Layer 2 of a small transformer language model trained on English Wikipedia (9 layers, counted from 0, width 128).
A neuron's activation on a vector x is ReLU(weights . x), where the dot is the dot product.

Input weights of the MLP neurons that the questions are about. A number n stands for (n - 500) times 0.0011.
n1: 541 701 627 629 427 289 570 464 537 543 445 524 432 519 459 636 294 257 316 245 579 552 576 588 573 209 674 481 718 436 559 480 320 614 520 436 524 421 514 567 564 577 411 775 737 476 412 500 363 520 623 550 483 456 638 675 558 500 561 627 510 652 384 547 520 511 631 658 436 457 682 461 386 456 510 344 553 577 601 336 631 613 479 437 455 517 608 558 524 463 612 466 436 424 438 531 497 456 223 548 565 551 390 403 648 382 758 402 449 503 398 611 379 390 476 507 474 465 459 603 407 451 353 500 810 574 369 604
n12: 739 394 451 706 457 465 482 457 570 490 493 566 684 604 452 546 589 521 534 745 544 382 240 503 510 520 521 683 482 449 472 449 500 524 467 544 465 250 337 318 682 373 469 377 540 483 613 490 532 516 409 404 424 544 682 483 425 457 576 561 289 388 487 273 388 464 915 672 578 470 466 443 540 483 576 384 473 381 348 628 497 333 455 576 451 605 514 466 348 364 415 534 407 560 576 665 457 530 514 332 490 531 573 587 503 689 407 240 585 459 548 675 650 450 317 315 467 542 436 569 340 464 517 583 398 676 687 441
n70: 704 398 648 455 606 715 504 378 578 468 515 441 544 625 511 522 672 577 544 548 628 286 581 449 660 282 567 497 530 453 537 669 531 721 426 313 388 591 518 475 608 532 460 772 736 478 515 638 687 176 441 507 415 351 363 471 507 602 427 489 569 352 326 511 280 504 522 428 558 392 699 632 289 460 349 428 521 466 630 609 478 429 615 673 481 763 650 176 500 724 464 400 408 482 588 500 521 359 639 522 398 569 525 608 507 554 609 586 649 346 688 478 511 575 471 541 413 526 496 232 473 483 602 338 380 639 574 597
n113: 417 493 492 554 354 244 715 594 609 391 465 585 497 555 373 715 395 574 570 352 461 429 175 583 564 387 454 766 604 486 886 469 396 539 690 493 392 577 645 445 490 445 525 486 544 451 478 559 575 309 513 405 408 561 595 555 629 430 320 517 399 736 435 542 503 729 631 304 500 416 680 703 424 448 476 549 551 646 524 581 314 527 418 409 446 514 464 573 386 604 580 527 760 439 376 514 548 348 367 419 469 521 640 479 621 548 637 634 493 426 514 576 595 585 358 418 453 450 382 725 425 477 262 454 329 611 528 432
n133: 513 413 596 586 378 536 568 617 368 398 584 338 351 519 623 718 598 395 552 489 352 256 257 448 543 411 489 487 500 490 496 676 350 500 757 648 471 458 461 424 565 442 224 520 517 616 877 355 543 427 374 483 380 402 537 538 587 587 243 541 697 551 558 306 559 663 503 469 507 323 517 540 490 403 547 427 313 546 521 396 490 663 613 412 464 693 432 712 472 521 573 473 325 425 527 353 772 455 400 339 458 490 412 503 449 534 438 486 493 538 635 469 467 269 603 642 503 422 531 668 405 403 545 468 566 264 437 347
n152: 523 349 575 522 451 616 629 531 493 560 569 606 443 553 270 563 631 489 665 343 447 399 332 479 445 228 625 632 485 583 559 529 420 668 598 504 456 251 544 482 550 330 522 609 388 417 660 496 381 410 418 713 591 572 493 496 233 594 553 557 414 277 349 396 572 451 742 472 636 472 511 627 776 421 375 672 363 552 625 583 479 546 570 416 669 357 556 536 586 564 287 635 749 346 729 605 412 664 544 424 299 482 356 394 454 646 564 287 615 417 529 411 624 313 607 360 362 580 429 460 463 493 370 402 554 630 588 695
n160: 514 407 274 437 406 412 262 289 553 568 349 610 554 418 461 552 578 469 373 570 479 664 516 550 575 288 192 562 616 677 473 217 400 621 587 404 591 430 676 404 557 591 523 838 388 551 524 361 512 522 327 421 453 482 639 707 686 452 329 637 438 500 334 692 565 532 500 424 446 400 703 596 523 339 537 573 689 706 492 396 176 511 465 298 801 546 484 550 542 496 415 321 451 466 567 574 564 769 631 376 620 422 345 496 698 340 619 504 619 154 388 736 548 443 584 480 459 637 370 566 475 548 481 449 473 488 300 492
n169: 523 599 547 496 455 430 493 429 611 278 504 446 634 595 313 402 732 586 458 715 480 343 342 701 598 371 634 793 573 595 637 440 347 457 676 433 467 550 360 731 517 420 518 386 466 393 467 168 653 334 456 400 662 552 630 440 642 585 463 577 419 555 566 433 683 644 668 486 482 408 272 390 329 489 500 482 476 594 644 524 437 445 381 623 525 304 431 528 535 602 518 545 433 469 398 393 576 482 398 614 581 614 621 416 692 598 679 594 249 393 606 587 644 361 412 402 575 432 539 514 387 541 550 328 684 402 600 648
n181: 513 390 356 527 520 479 717 500 616 412 378 488 428 548 512 515 474 427 596 488 532 539 469 540 479 355 544 516 488 561 527 534 453 421 492 440 497 590 603 466 560 705 596 554 534 497 632 633 533 720 368 534 394 397 739 586 576 430 512 603 483 447 483 269 621 642 400 572 506 508 500 533 494 601 452 480 551 479 500 436 340 466 435 458 708 282 679 448 422 488 500 297 527 443 748 626 443 535 491 509 532 520 443 500 589 529 554 382 494 561 734 620 606 395 598 500 431 709 653 614 481 559 585 485 398 357 494 343
n186: 411 622 708 614 396 589 702 428 605 521 446 424 714 636 496 408 662 658 650 377 622 380 439 589 485 521 558 594 566 532 649 436 538 348 490 404 382 428 301 302 567 339 392 580 507 356 367 425 555 325 520 580 583 673 545 504 543 445 530 694 493 507 361 553 550 683 546 465 528 397 312 322 310 535 414 230 325 624 500 614 405 347 420 576 511 532 548 428 167 496 436 528 579 618 290 435 269 631 213 532 643 418 580 419 415 567 500 440 375 619 536 387 582 608 408 599 456 330 571 529 326 404 529 655 382 529 775 573
n191: 642 590 607 608 556 559 517 508 281 225 145 607 407 541 426 479 443 447 431 339 312 563 293 710 683 340 388 699 441 484 570 391 559 607 781 319 425 586 640 532 572 384 210 480 646 693 521 536 479 180 558 425 640 385 449 500 349 359 594 532 541 602 385 512 367 479 484 424 492 250 411 475 488 641 414 435 456 504 456 437 259 337 289 480 450 214 554 520 379 597 423 520 568 571 281 488 412 742 446 471 561 725 484 560 444 351 660 452 646 345 743 436 666 440 625 587 566 380 948 640 431 469 533 307 378 689 463 571
n200: 520 614 374 683 705 600 342 524 420 367 296 453 443 652 627 515 522 496 571 554 404 228 538 518 624 440 471 594 673 436 300 500 442 345 615 465 555 367 478 595 563 546 421 660 438 615 312 518 618 325 683 642 326 500 376 535 733 627 300 701 294 576 476 642 667 601 391 267 479 431 663 481 338 429 372 461 350 573 419 538 475 402 478 500 613 450 515 539 422 688 582 553 485 479 679 644 423 500 268 633 611 747 500 433 602 260 687 472 514 522 504 363 478 322 624 566 425 438 663 619 490 424 371 478 604 570 323 609
n217: 473 471 482 537 645 644 513 621 427 395 383 441 442 527 385 430 376 614 656 507 269 484 466 410 483 615 672 576 644 594 490 545 500 421 630 407 477 510 359 532 494 475 536 746 544 657 483 274 450 323 343 383 421 553 522 378 601 359 312 561 419 406 478 397 500 612 567 462 700 488 693 429 637 551 469 548 586 527 461 284 420 342 679 440 500 513 667 692 426 513 497 513 663 351 597 542 395 494 530 422 425 637 402 337 564 577 515 304 536 552 655 366 459 544 490 483 401 493 471 523 430 534 298 375 617 279 786 457
n230: 547 374 722 514 633 306 465 572 497 443 291 493 347 551 483 588 462 651 405 541 569 530 381 286 465 403 392 738 542 432 396 294 464 528 394 436 697 503 351 706 611 493 284 656 761 521 500 371 514 372 370 696 448 497 665 595 455 576 475 594 704 672 500 510 517 475 706 635 615 333 564 443 298 530 457 483 470 640 605 572 547 317 417 536 517 439 525 442 669 558 538 349 489 480 523 445 654 561 521 325 459 404 633 487 712 618 503 520 520 473 636 305 557 567 368 301 448 375 507 414 446 500 346 476 462 679 310 507
n240: 523 436 728 625 552 537 632 644 378 399 317 290 582 709 453 423 504 543 486 355 642 552 545 411 507 588 555 547 581 504 529 511 452 402 528 330 327 464 496 447 613 444 335 503 497 637 419 347 478 569 690 514 518 680 472 369 278 503 300 468 742 479 465 521 461 481 514 482 638 342 362 778 504 589 296 479 388 460 472 452 574 503 617 365 537 514 588 743 582 823 389 662 534 584 369 327 556 259 478 464 314 514 556 341 719 659 543 475 265 586 596 426 690 566 376 394 414 580 656 558 456 507 478 377 489 577 228 701
n248: 481 446 448 528 306 598 690 313 605 615 476 743 446 640 367 669 483 310 554 347 329 529 539 503 565 398 510 744 503 476 497 457 584 684 520 714 524 355 466 397 537 417 361 565 767 737 542 708 417 455 375 536 667 583 503 487 429 409 532 530 664 578 385 497 487 532 317 517 630 448 420 437 550 577 552 349 566 435 447 390 248 339 699 493 534 420 368 466 330 440 423 477 518 474 594 314 437 457 503 439 342 534 576 457 447 477 639 567 372 510 671 417 679 385 613 359 571 432 704 534 497 630 338 418 645 510 493 469
n252: 578 424 519 820 488 605 409 528 541 648 360 436 563 551 444 643 483 632 551 474 375 492 290 349 599 525 642 710 344 487 521 646 480 240 627 759 318 322 701 308 633 666 504 492 765 610 365 571 405 569 420 512 449 404 639 329 356 496 487 683 336 627 525 492 810 557 458 600 483 468 446 504 633 471 386 403 236 741 237 565 575 702 182 651 336 554 673 217 454 693 546 409 677 500 431 483 409 630 656 538 437 610 533 201 637 608 599 604 412 555 760 666 509 500 734 634 355 461 504 317 287 589 314 129 500 669 457 448
n255: 617 585 341 648 287 588 776 483 393 541 543 396 320 706 468 453 464 717 518 446 634 510 507 521 536 587 651 527 587 514 568 500 378 521 572 377 427 489 604 643 531 510 493 548 500 738 500 433 605 331 570 730 349 826 421 462 631 490 507 615 613 562 545 553 721 518 448 479 433 466 647 577 636 584 582 461 441 359 584 602 402 548 478 473 475 563 431 634 356 556 408 357 341 462 595 500 434 374 602 394 362 670 393 570 469 510 490 538 384 539 605 653 548 327 483 547 551 511 619 493 33 334 358 418 207 507 579 583
n258: 511 539 444 424 349 426 570 434 523 541 628 521 473 431 304 598 617 725 328 470 511 597 314 503 621 614 415 408 439 470 461 588 517 356 610 639 451 515 506 447 430 494 243 569 561 482 657 574 534 363 407 483 367 440 641 565 497 549 406 450 663 491 494 476 574 559 427 485 553 506 406 593 576 521 494 559 648 491 518 379 518 456 315 445 640 588 347 509 444 683 476 412 360 520 491 449 704 648 387 494 378 563 294 409 588 459 675 482 346 344 476 491 562 555 450 244 358 563 500 551 455 511 318 476 330 540 428 409
n299: 585 414 591 532 490 429 461 460 426 550 193 535 746 468 486 486 469 514 524 549 392 437 380 677 552 372 381 568 489 278 573 378 431 462 440 272 373 510 524 561 585 551 517 557 603 552 553 404 458 365 493 343 625 569 450 398 631 645 308 466 244 397 346 510 364 529 544 398 609 490 248 343 436 483 633 558 379 563 371 401 642 276 283 377 591 588 564 352 684 640 397 311 428 403 441 555 433 432 447 517 233 596 788 429 514 524 465 663 414 562 616 459 446 416 656 458 454 608 575 559 397 398 472 590 266 461 437 654
n342: 483 496 428 440 610 538 675 490 482 315 328 684 431 665 404 597 570 383 740 651 439 276 408 345 559 261 273 479 699 573 622 601 441 551 663 554 302 580 393 432 504 600 500 373 535 460 395 399 515 455 507 588 518 576 641 460 628 594 627 633 489 391 539 370 486 739 680 453 424 507 579 598 321 388 563 449 233 493 522 496 504 518 611 412 400 414 522 394 525 612 311 629 351 475 315 441 347 421 406 690 689 573 465 299 701 683 565 547 518 379 648 192 781 397 543 712 490 304 652 397 466 430 643 496 424 511 574 556
n353: 587 571 578 649 611 604 519 394 649 353 418 294 461 463 436 451 444 481 334 492 517 282 469 531 503 407 694 488 429 424 446 547 500 532 433 529 459 511 567 351 503 316 476 521 451 431 443 361 622 384 490 562 465 534 375 380 418 513 583 474 516 398 423 607 592 506 393 430 385 500 683 407 640 401 436 503 469 516 565 413 399 544 500 546 630 395 419 487 437 490 479 352 619 420 508 410 443 419 546 503 287 503 397 497 510 464 579 471 560 524 513 630 522 565 456 632 457 417 631 407 433 467 527 484 487 524 332 664
n376: 558 609 419 622 462 449 493 392 510 335 549 571 216 529 486 601 532 507 353 493 536 500 366 734 582 438 475 540 540 521 425 385 419 567 544 590 670 616 432 615 590 352 190 650 364 585 420 458 598 561 423 350 692 644 378 576 511 638 441 548 601 510 524 381 779 555 594 559 364 405 761 380 531 326 385 304 500 672 292 368 469 637 339 452 611 531 576 496 517 615 788 483 636 315 544 648 610 503 652 355 468 623 658 562 476 594 451 438 476 387 406 427 460 466 521 744 440 439 653 666 454 527 620 472 444 334 624 730

Each question shows a token from some text and the vector x that enters the MLP there. A number n stands for (n - 500) times 0.014.

"OR": 482 586 560 432 522 460 471 484 476 498 569 558 464 512 463 455 491 498 491 625 529 543 560 470 495 567 441 524 459 483 535 457 607 517 537 640 551 523 507 440 208 541 820 519 459 485 543 455 405 497 479 386 455 507 581 453 540 491 526 325 504 473 705 517 570 400 560 432 566 683 467 471 476 524 548 522 532 497 537 658 497 536 489 537 557 474 405 515 514 424 440 540 447 533 471 554 410 521 435 501 467 426 498 566 491 552 385 406 505 480 406 510 395 458 468 459 564 479 383 410 658 486 485 551 535 476 539 444
Which of these neurons fires most? n12

"n": 417 580 494 349 526 533 334 468 471 519 598 648 480 409 435 499 588 447 500 527 545 485 610 449 547 501 592 402 506 428 442 573 498 563 391 542 457 534 525 454 301 581 710 568 487 432 535 463 493 487 481 443 561 410 503 451 487 535 420 418 515 520 594 624 474 510 355 486 500 617 533 610 471 517 585 605 560 455 561 559 605 480 455 463 508 511 535 468 550 586 557 330 472 509 563 519 532 475 531 499 533 423 486 481 442 471 502 485 554 532 502 511 626 509 488 383 549 477 533 359 529 471 471 438 498 465 460 399
Which two neurons fire most, strongest first? n70, n258

" for": 145 549 500 421 538 498 459 571 449 515 486 513 491 438 471 433 455 526 525 494 575 523 466 427 513 405 523 362 518 545 535 469 477 467 449 501 465 501 536 514 170 449 506 304 511 454 516 452 577 478 493 493 534 535 455 483 461 530 545 444 526 489 617 509 586 487 527 525 433 574 491 536 433 534 458 494 516 494 472 491 429 502 451 502 533 501 486 444 477 517 505 607 473 600 486 445 468 525 446 563 548 524 516 472 417 541 576 480 436 481 539 487 569 471 454 482 569 453 506 543 638 510 468 473 520 484 501 507
The three highest activations, in order: n342, n169, n186

"vel": 339 429 579 471 560 493 452 557 426 480 542 550 439 399 556 499 461 450 442 504 469 528 450 582 245 574 384 451 442 557 477 519 511 377 426 521 616 405 402 639 355 495 545 468 472 503 461 500 574 554 541 493 487 511 437 502 474 589 473 408 377 496 651 528 596 458 509 518 525 592 557 506 416 558 479 537 467 422 470 579 469 497 563 356 504 478 526 513 508 590 545 496 442 474 524 539 553 558 490 554 540 511 554 545 398 587 474 471 528 425 533 516 459 473 387 456 619 514 534 440 618 541 497 590 562 541 592 492
Which of these neurons fires most? n376

" h": 316 415 513 463 536 571 511 524 565 392 502 442 589 334 510 520 517 501 445 487 515 413 462 443 389 571 510 636 459 549 479 440 503 467 503 513 468 563 530 400 538 435 567 418 441 409 429 499 464 512 498 505 420 471 588 514 525 511 467 307 506 426 657 563 489 467 575 490 552 686 496 475 485 536 587 540 508 477 543 584 480 432 446 555 460 527 599 459 511 329 488 426 514 428 529 398 470 546 565 582 501 430 511 562 590 484 466 494 596 536 464 594 591 485 478 435 562 406 426 497 697 611 559 562 517 493 508 550
The three highest activations, in order: n12, n353, n169

" previously": 287 475 520 428 409 548 459 507 503 498 484 514 501 466 662 462 478 514 518 555 468 475 653 502 410 411 430 413 463 537 559 519 577 502 392 517 440 513 472 523 370 509 440 396 404 539 523 381 567 468 479 506 512 520 512 455 527 491 546 469 471 593 629 471 560 508 507 514 617 588 457 488 562 540 445 492 579 389 472 458 548 477 458 484 456 483 493 441 454 426 447 466 525 494 436 434 484 451 499 500 524 463 446 436 528 504 599 476 522 577 464 407 559 522 468 538 756 460 508 453 693 534 524 619 405 550 464 473
Which of these neurons fires most? n342

" also": 328 508 488 492 429 507 492 554 541 480 531 521 477 477 668 412 480 475 467 561 453 544 670 520 443 466 495 403 428 514 481 531 681 553 419 492 449 429 492 452 280 575 542 345 394 512 511 427 445 495 533 509 497 559 564 469 495 464 452 453 508 529 585 483 464 606 534 541 578 642 421 552 509 661 527 456 513 435 514 548 534 402 431 562 470 534 536 537 433 554 475 568 534 507 477 396 509 456 558 478 500 439 510 462 466 512 558 541 448 506 465 458 512 579 484 496 704 436 555 472 602 526 418 474 479 616 567 559
Which of these neurons fires most? n240

" Cl": 377 599 454 484 584 515 479 523 528 528 560 401 508 407 575 516 485 538 686 593 489 438 437 498 530 472 487 464 391 574 506 549 570 606 426 440 532 516 473 514 264 551 645 464 545 442 506 531 455 498 498 406 595 408 469 507 570 474 442 318 542 498 570 625 477 467 538 515 482 708 576 523 526 497 508 554 506 469 467 634 593 457 563 502 461 471 588 528 535 333 445 473 514 508 576 435 513 519 496 504 442 486 611 515 526 607 541 415 626 624 392 441 371 486 498 438 512 446 454 462 566 520 458 515 462 453 481 494
Which of these neurons fires most? n217

" |": 515 482 463 483 532 505 423 558 478 528 491 503 568 513 597 448 553 551 501 499 490 521 575 453 487 515 486 481 503 528 490 399 496 482 492 465 517 473 545 481 284 499 615 331 517 521 528 563 490 503 563 513 366 503 544 496 461 472 550 489 503 518 667 517 537 395 606 524 507 598 523 545 539 632 578 604 463 491 486 567 534 478 460 471 515 497 421 496 444 483 469 562 498 607 487 438 429 436 553 479 519 481 491 536 458 573 474 513 533 508 442 481 475 497 445 497 828 521 422 528 543 463 487 572 508 507 607 571
The most active neuron and its activation: n12, at about 1.2

"ock": 292 477 479 434 543 503 480 484 490 492 464 572 570 432 463 527 483 533 511 445 501 546 513 507 263 507 437 490 346 541 456 509 460 481 369 545 612 531 550 561 469 564 576 484 372 321 534 497 634 558 488 554 539 483 585 448 522 480 553 437 397 486 654 560 508 566 440 566 530 647 432 452 459 476 554 548 483 527 586 592 480 425 498 463 517 458 511 458 496 391 460 445 498 564 578 519 545 499 475 474 466 380 500 472 473 504 485 580 643 531 535 515 333 507 470 435 620 596 559 463 549 553 467 473 520 510 421 530
Which of these neurons fires most? n181

" U": 331 530 501 497 492 468 540 542 541 490 456 463 415 388 529 557 502 494 417 546 577 581 556 567 484 497 447 440 392 548 525 496 505 509 482 540 452 507 552 443 147 507 589 562 564 410 526 516 503 498 365 490 494 524 580 381 429 557 510 371 560 556 693 460 462 435 533 525 539 649 454 545 538 416 540 611 477 538 477 610 382 485 527 412 615 598 477 520 523 396 499 482 487 464 480 584 563 545 477 498 469 464 459 480 472 512 537 519 466 495 470 514 461 463 490 453 527 528 462 490 731 571 554 603 401 588 507 444
The three highest activations, in order: n258, n160, n181

" sh": 237 537 446 565 575 457 520 557 512 514 381 510 530 445 584 487 511 544 629 563 494 384 566 460 312 427 536 456 490 474 451 506 482 485 426 410 451 527 547 410 421 520 596 510 367 482 482 497 480 500 454 527 498 507 499 382 468 566 525 400 440 479 628 561 460 547 529 535 572 709 441 506 500 562 550 519 529 529 534 603 492 438 488 559 509 559 607 420 547 357 376 466 542 560 538 368 526 403 539 477 432 518 513 544 543 518 481 519 557 553 432 578 390 586 479 529 583 457 527 479 557 547 454 446 492 498 548 600
Which of these neurons fires most? n299

"vers": 297 623 493 458 537 452 486 515 473 375 431 564 482 457 515 404 419 424 451 408 422 406 433 571 429 593 420 395 447 440 476 553 524 508 489 434 552 533 537 587 358 509 529 515 504 538 446 431 494 421 501 585 578 570 429 489 575 520 379 442 527 523 608 461 546 449 483 526 495 608 455 529 395 576 540 531 558 490 482 561 515 522 545 517 496 492 579 436 513 417 453 677 519 546 516 440 449 472 403 530 508 514 461 518 438 373 543 478 548 376 466 458 371 506 517 521 646 438 543 520 651 449 440 583 499 516 511 522
Which of these neurons fires most? n200

" about": 146 528 511 502 553 492 480 547 486 510 506 492 483 421 505 464 505 496 469 515 468 528 418 472 348 535 549 463 462 485 531 486 482 471 383 456 579 557 525 547 382 485 507 327 457 458 460 437 543 437 481 518 628 547 562 488 489 529 468 429 503 560 666 576 537 545 557 591 484 667 454 513 380 495 565 461 498 489 493 437 486 496 478 514 542 492 521 519 409 442 468 470 573 470 479 480 459 444 440 578 491 553 549 492 462 516 581 491 507 564 464 481 531 477 509 445 532 490 453 590 680 522 482 511 523 438 574 494
The three highest activations, in order: n169, n186, n113

" ter": 298 459 435 450 538 501 536 547 488 427 581 469 490 336 562 408 383 470 424 543 496 534 556 458 365 513 473 481 554 549 536 503 504 488 473 570 493 523 474 482 400 529 606 557 527 602 419 485 494 533 447 523 387 510 446 419 465 356 569 350 491 533 727 465 458 555 595 435 511 651 593 457 462 530 558 484 492 544 523 453 503 474 576 473 479 496 487 589 590 437 461 620 543 431 514 499 548 491 439 581 529 475 631 526 467 458 411 420 537 481 532 474 455 484 527 530 585 385 388 544 659 539 474 534 533 469 487 526
Which of these neurons fires most? n217

"\n": 312 541 469 468 530 465 517 471 463 514 527 504 512 555 441 506 496 488 516 482 479 451 535 533 467 334 502 573 510 492 502 375 591 475 534 499 520 492 491 469 343 491 623 401 596 482 494 534 529 480 449 487 564 533 481 487 543 494 527 452 542 543 560 526 497 471 534 542 497 669 505 521 519 513 605 420 501 511 524 545 578 475 562 509 528 488 471 495 468 359 516 518 463 571 492 461 490 487 489 515 488 527 525 474 519 493 572 497 537 536 515 417 516 492 512 493 845 488 456 511 743 583 549 457 526 526 510 489
Which of these neurons fires most? n248

"b": 431 448 508 444 570 488 493 452 427 532 567 490 464 396 595 316 509 493 485 384 591 365 619 521 562 474 498 536 527 532 539 513 574 485 350 554 545 473 427 568 501 513 680 547 521 533 565 656 618 548 523 486 467 397 444 542 538 523 572 407 558 506 763 526 449 453 450 487 534 709 579 522 483 688 523 467 485 504 542 493 542 401 494 564 474 464 430 494 539 451 537 503 470 432 532 537 497 492 462 578 557 464 450 531 412 415 400 469 546 341 498 575 526 547 504 451 588 538 550 454 628 492 457 529 606 486 433 516
The most active neuron and its activation: n70, at about 0.51

" in": 148 499 511 475 497 523 536 541 473 545 557 479 534 426 447 481 552 571 544 537 526 580 418 422 552 511 478 461 559 547 519 442 451 541 543 493 496 502 568 527 357 492 532 276 531 440 521 438 574 460 500 510 627 524 505 523 535 492 474 379 489 460 601 479 511 505 503 531 509 570 525 456 457 496 542 494 518 494 497 503 501 443 483 494 533 502 511 495 452 491 466 587 525 497 486 486 447 534 556 505 486 386 579 516 491 510 553 499 436 464 551 500 547 493 553 506 562 513 502 579 799 533 515 518 488 457 496 523
Which two neurons fire most, strongest first? n169, n342

" ph": 287 419 465 560 559 543 495 540 494 445 512 413 411 340 613 527 425 469 465 572 461 418 468 467 331 373 426 487 438 538 416 556 537 511 507 485 592 518 580 506 351 491 568 547 405 495 452 524 506 556 501 518 499 467 482 554 623 487 478 450 589 502 583 491 479 477 542 463 494 713 574 471 550 520 458 541 431 469 516 569 511 507 512 494 499 558 595 496 499 333 529 598 614 470 450 566 471 455 481 568 481 517 490 575 486 451 434 439 614 563 417 524 521 432 475 469 603 447 385 486 610 546 579 508 558 567 424 599
Which two neurons fire most, strongest first? n353, n200

";": 487 473 474 471 464 472 433 592 504 518 525 531 479 486 536 433 485 513 501 463 494 464 622 443 452 502 468 480 491 516 503 389 546 534 549 483 550 455 544 492 249 475 582 299 525 588 507 412 609 502 540 485 455 528 512 545 532 509 528 478 501 579 773 550 577 371 535 504 491 602 559 468 591 571 498 521 423 480 530 583 540 566 409 450 534 471 417 529 483 538 527 585 427 648 499 464 409 451 529 468 529 446 440 519 661 616 528 567 440 456 453 472 506 500 467 485 640 468 407 532 636 482 466 538 454 495 570 459
Which of these neurons fires most? n255

"in": 364 382 513 475 580 498 506 561 413 510 572 561 581 353 560 423 613 425 506 504 555 522 336 443 313 513 487 435 465 549 554 523 516 587 531 433 598 554 559 506 536 507 555 469 499 533 589 578 446 527 509 471 548 474 529 502 509 528 471 329 481 511 547 440 545 493 483 592 521 526 431 556 446 603 482 460 555 495 513 593 552 506 573 504 407 517 526 522 365 410 517 510 497 618 483 492 484 524 569 494 533 444 561 568 501 491 432 455 513 483 458 503 480 582 536 427 736 551 458 546 639 487 518 601 483 540 585 495
Which of these neurons fires most? n12

"ill": 358 471 474 436 512 502 479 543 503 570 509 619 590 309 616 409 501 468 443 447 532 437 589 505 416 514 478 517 521 538 478 503 560 507 355 476 518 550 425 485 464 433 742 502 484 474 420 510 454 514 520 474 576 532 518 479 490 411 556 560 455 484 553 566 441 566 547 566 405 498 436 458 473 499 436 508 493 470 550 571 469 457 511 510 424 409 488 591 422 416 405 564 570 589 448 535 556 533 584 566 486 433 458 517 367 548 471 487 620 511 479 435 322 491 397 477 640 576 427 410 605 460 442 487 476 477 538 552
Which of these neurons fires most? n186

"ered": 272 556 475 518 592 460 490 547 491 519 562 535 528 510 500 466 514 571 465 490 421 519 533 574 398 578 471 383 533 555 531 508 512 408 306 514 489 462 509 547 515 455 513 360 362 493 512 471 426 523 568 523 513 577 538 506 451 553 449 457 529 500 667 458 460 533 492 566 508 712 539 595 457 576 512 509 498 509 577 566 457 541 495 444 460 459 425 447 542 557 427 574 548 545 547 411 589 501 461 525 551 477 587 519 396 508 527 515 465 536 455 485 404 576 434 538 693 546 581 476 554 522 528 488 469 449 576 528
The most active neuron and its activation: n240, at about 0.2

"ib": 309 529 511 461 459 520 485 469 402 502 586 536 509 360 565 465 530 386 516 446 469 498 595 450 529 616 475 393 505 567 569 535 554 406 469 566 504 623 378 535 500 582 484 536 478 552 538 580 592 518 513 528 554 410 579 547 592 473 592 394 525 568 732 388 474 436 361 485 542 571 533 551 529 554 462 495 501 529 472 489 550 528 464 556 491 587 384 536 515 308 598 519 471 474 477 465 484 588 462 505 524 402 476 514 418 442 400 508 486 467 411 548 521 441 461 524 608 543 478 528 493 585 582 499 508 429 438 388
Which two neurons fire most, strongest first? n133, n258

"e": 298 555 647 537 548 460 391 506 504 465 517 508 469 468 547 418 490 516 436 384 456 407 480 500 363 628 562 472 505 486 456 481 580 429 482 474 459 484 498 374 355 404 626 530 422 452 479 439 523 552 488 549 433 553 480 509 503 604 469 525 433 476 652 553 548 516 454 568 430 677 553 418 486 504 498 480 532 457 499 544 463 548 480 540 411 518 480 463 539 582 471 472 534 586 553 514 447 489 504 530 568 497 422 418 551 455 497 547 594 514 437 499 512 565 607 569 661 444 532 482 599 604 540 438 517 639 537 599
The three highest activations, in order: n353, n200, n252

" using": 197 506 561 549 514 484 508 627 503 497 503 497 477 436 530 488 491 524 537 448 474 561 449 446 455 415 493 513 453 439 522 492 532 496 420 528 591 455 478 545 162 469 645 318 405 459 499 440 415 521 487 455 541 513 550 535 540 487 480 481 473 470 630 512 617 545 607 574 575 585 530 494 527 646 482 498 481 453 488 461 529 523 493 527 595 523 505 527 505 538 460 501 536 495 460 531 441 537 496 512 492 479 506 537 544 508 512 458 484 529 535 493 434 543 479 424 625 507 500 497 647 537 552 554 478 442 535 525
The most active neuron and its activation: n217, at about 0.57

" non": 197 453 473 497 503 525 418 538 475 453 467 501 453 404 556 505 482 541 551 519 413 515 402 511 520 448 520 500 470 461 378 498 545 516 550 541 528 525 554 552 324 466 592 460 501 470 486 497 517 549 464 508 538 563 446 485 509 454 654 502 557 608 676 519 550 486 433 582 498 575 390 526 454 440 581 583 542 526 483 549 488 546 507 468 510 633 513 493 420 594 539 502 506 461 467 471 455 399 417 529 441 490 557 522 613 406 512 547 497 536 501 475 501 526 575 447 588 497 498 525 651 443 540 668 441 468 485 408
Which of these neurons fires most? n113

" Mer": 388 471 448 467 520 498 531 571 454 476 501 439 505 286 544 404 452 410 562 434 560 503 496 437 446 493 511 419 521 556 654 553 571 516 486 529 621 406 489 648 214 511 485 580 542 591 506 519 465 448 479 473 534 449 424 513 436 488 545 390 516 539 798 436 569 450 513 453 539 579 489 610 575 396 662 537 510 458 604 514 548 552 506 514 419 551 425 537 484 505 513 631 461 536 514 431 498 558 444 462 534 518 497 506 422 492 436 508 529 467 528 486 449 442 576 556 539 482 379 479 616 471 544 545 527 512 498 429
The most active neuron and its activation: n133, at about 1.4

" the": 127 485 495 543 499 484 481 506 522 481 487 473 492 475 434 502 521 492 438 503 516 466 536 451 468 439 497 554 487 522 495 342 504 536 405 447 537 515 469 509 355 542 544 294 492 565 487 475 550 516 477 528 529 425 490 489 506 503 490 370 434 479 568 509 522 434 500 462 487 570 522 450 607 457 451 556 514 506 470 510 431 570 529 525 497 557 478 479 483 402 533 544 488 519 519 537 532 550 470 531 490 460 534 507 479 526 539 479 522 539 478 506 535 518 529 528 571 517 538 500 664 489 532 484 498 494 456 493
Which of these neurons fires most? n353

"ision": 404 553 506 540 457 511 489 581 501 375 458 498 516 391 610 439 438 580 507 447 454 464 567 490 198 559 459 402 402 517 348 519 545 401 443 508 519 388 522 546 256 560 583 501 537 491 526 395 541 527 509 533 480 563 490 529 618 546 491 460 516 533 543 513 518 468 430 535 543 519 400 520 438 449 465 462 467 543 433 551 548 502 537 527 467 431 515 501 500 487 566 583 613 607 493 604 546 612 509 543 521 380 526 512 529 428 534 493 544 502 512 541 521 458 543 484 673 598 508 496 662 455 482 574 450 467 436 565
Which of these neurons fires most? n200

" al": 320 541 523 580 491 532 531 512 465 390 514 410 493 345 510 535 530 521 460 534 480 491 408 403 427 587 488 441 392 427 382 521 548 469 462 484 673 497 506 443 378 512 431 528 488 442 479 456 473 412 411 582 527 459 495 544 614 507 674 484 514 658 591 462 519 476 513 507 489 598 544 419 486 399 512 575 581 542 517 522 657 523 513 483 528 461 451 523 463 399 379 484 470 543 470 411 536 455 464 397 459 477 597 553 464 438 531 502 499 509 486 564 553 502 463 484 607 529 342 533 694 510 490 579 469 509 493 404
The most active neuron and its activation: n230, at about 1.4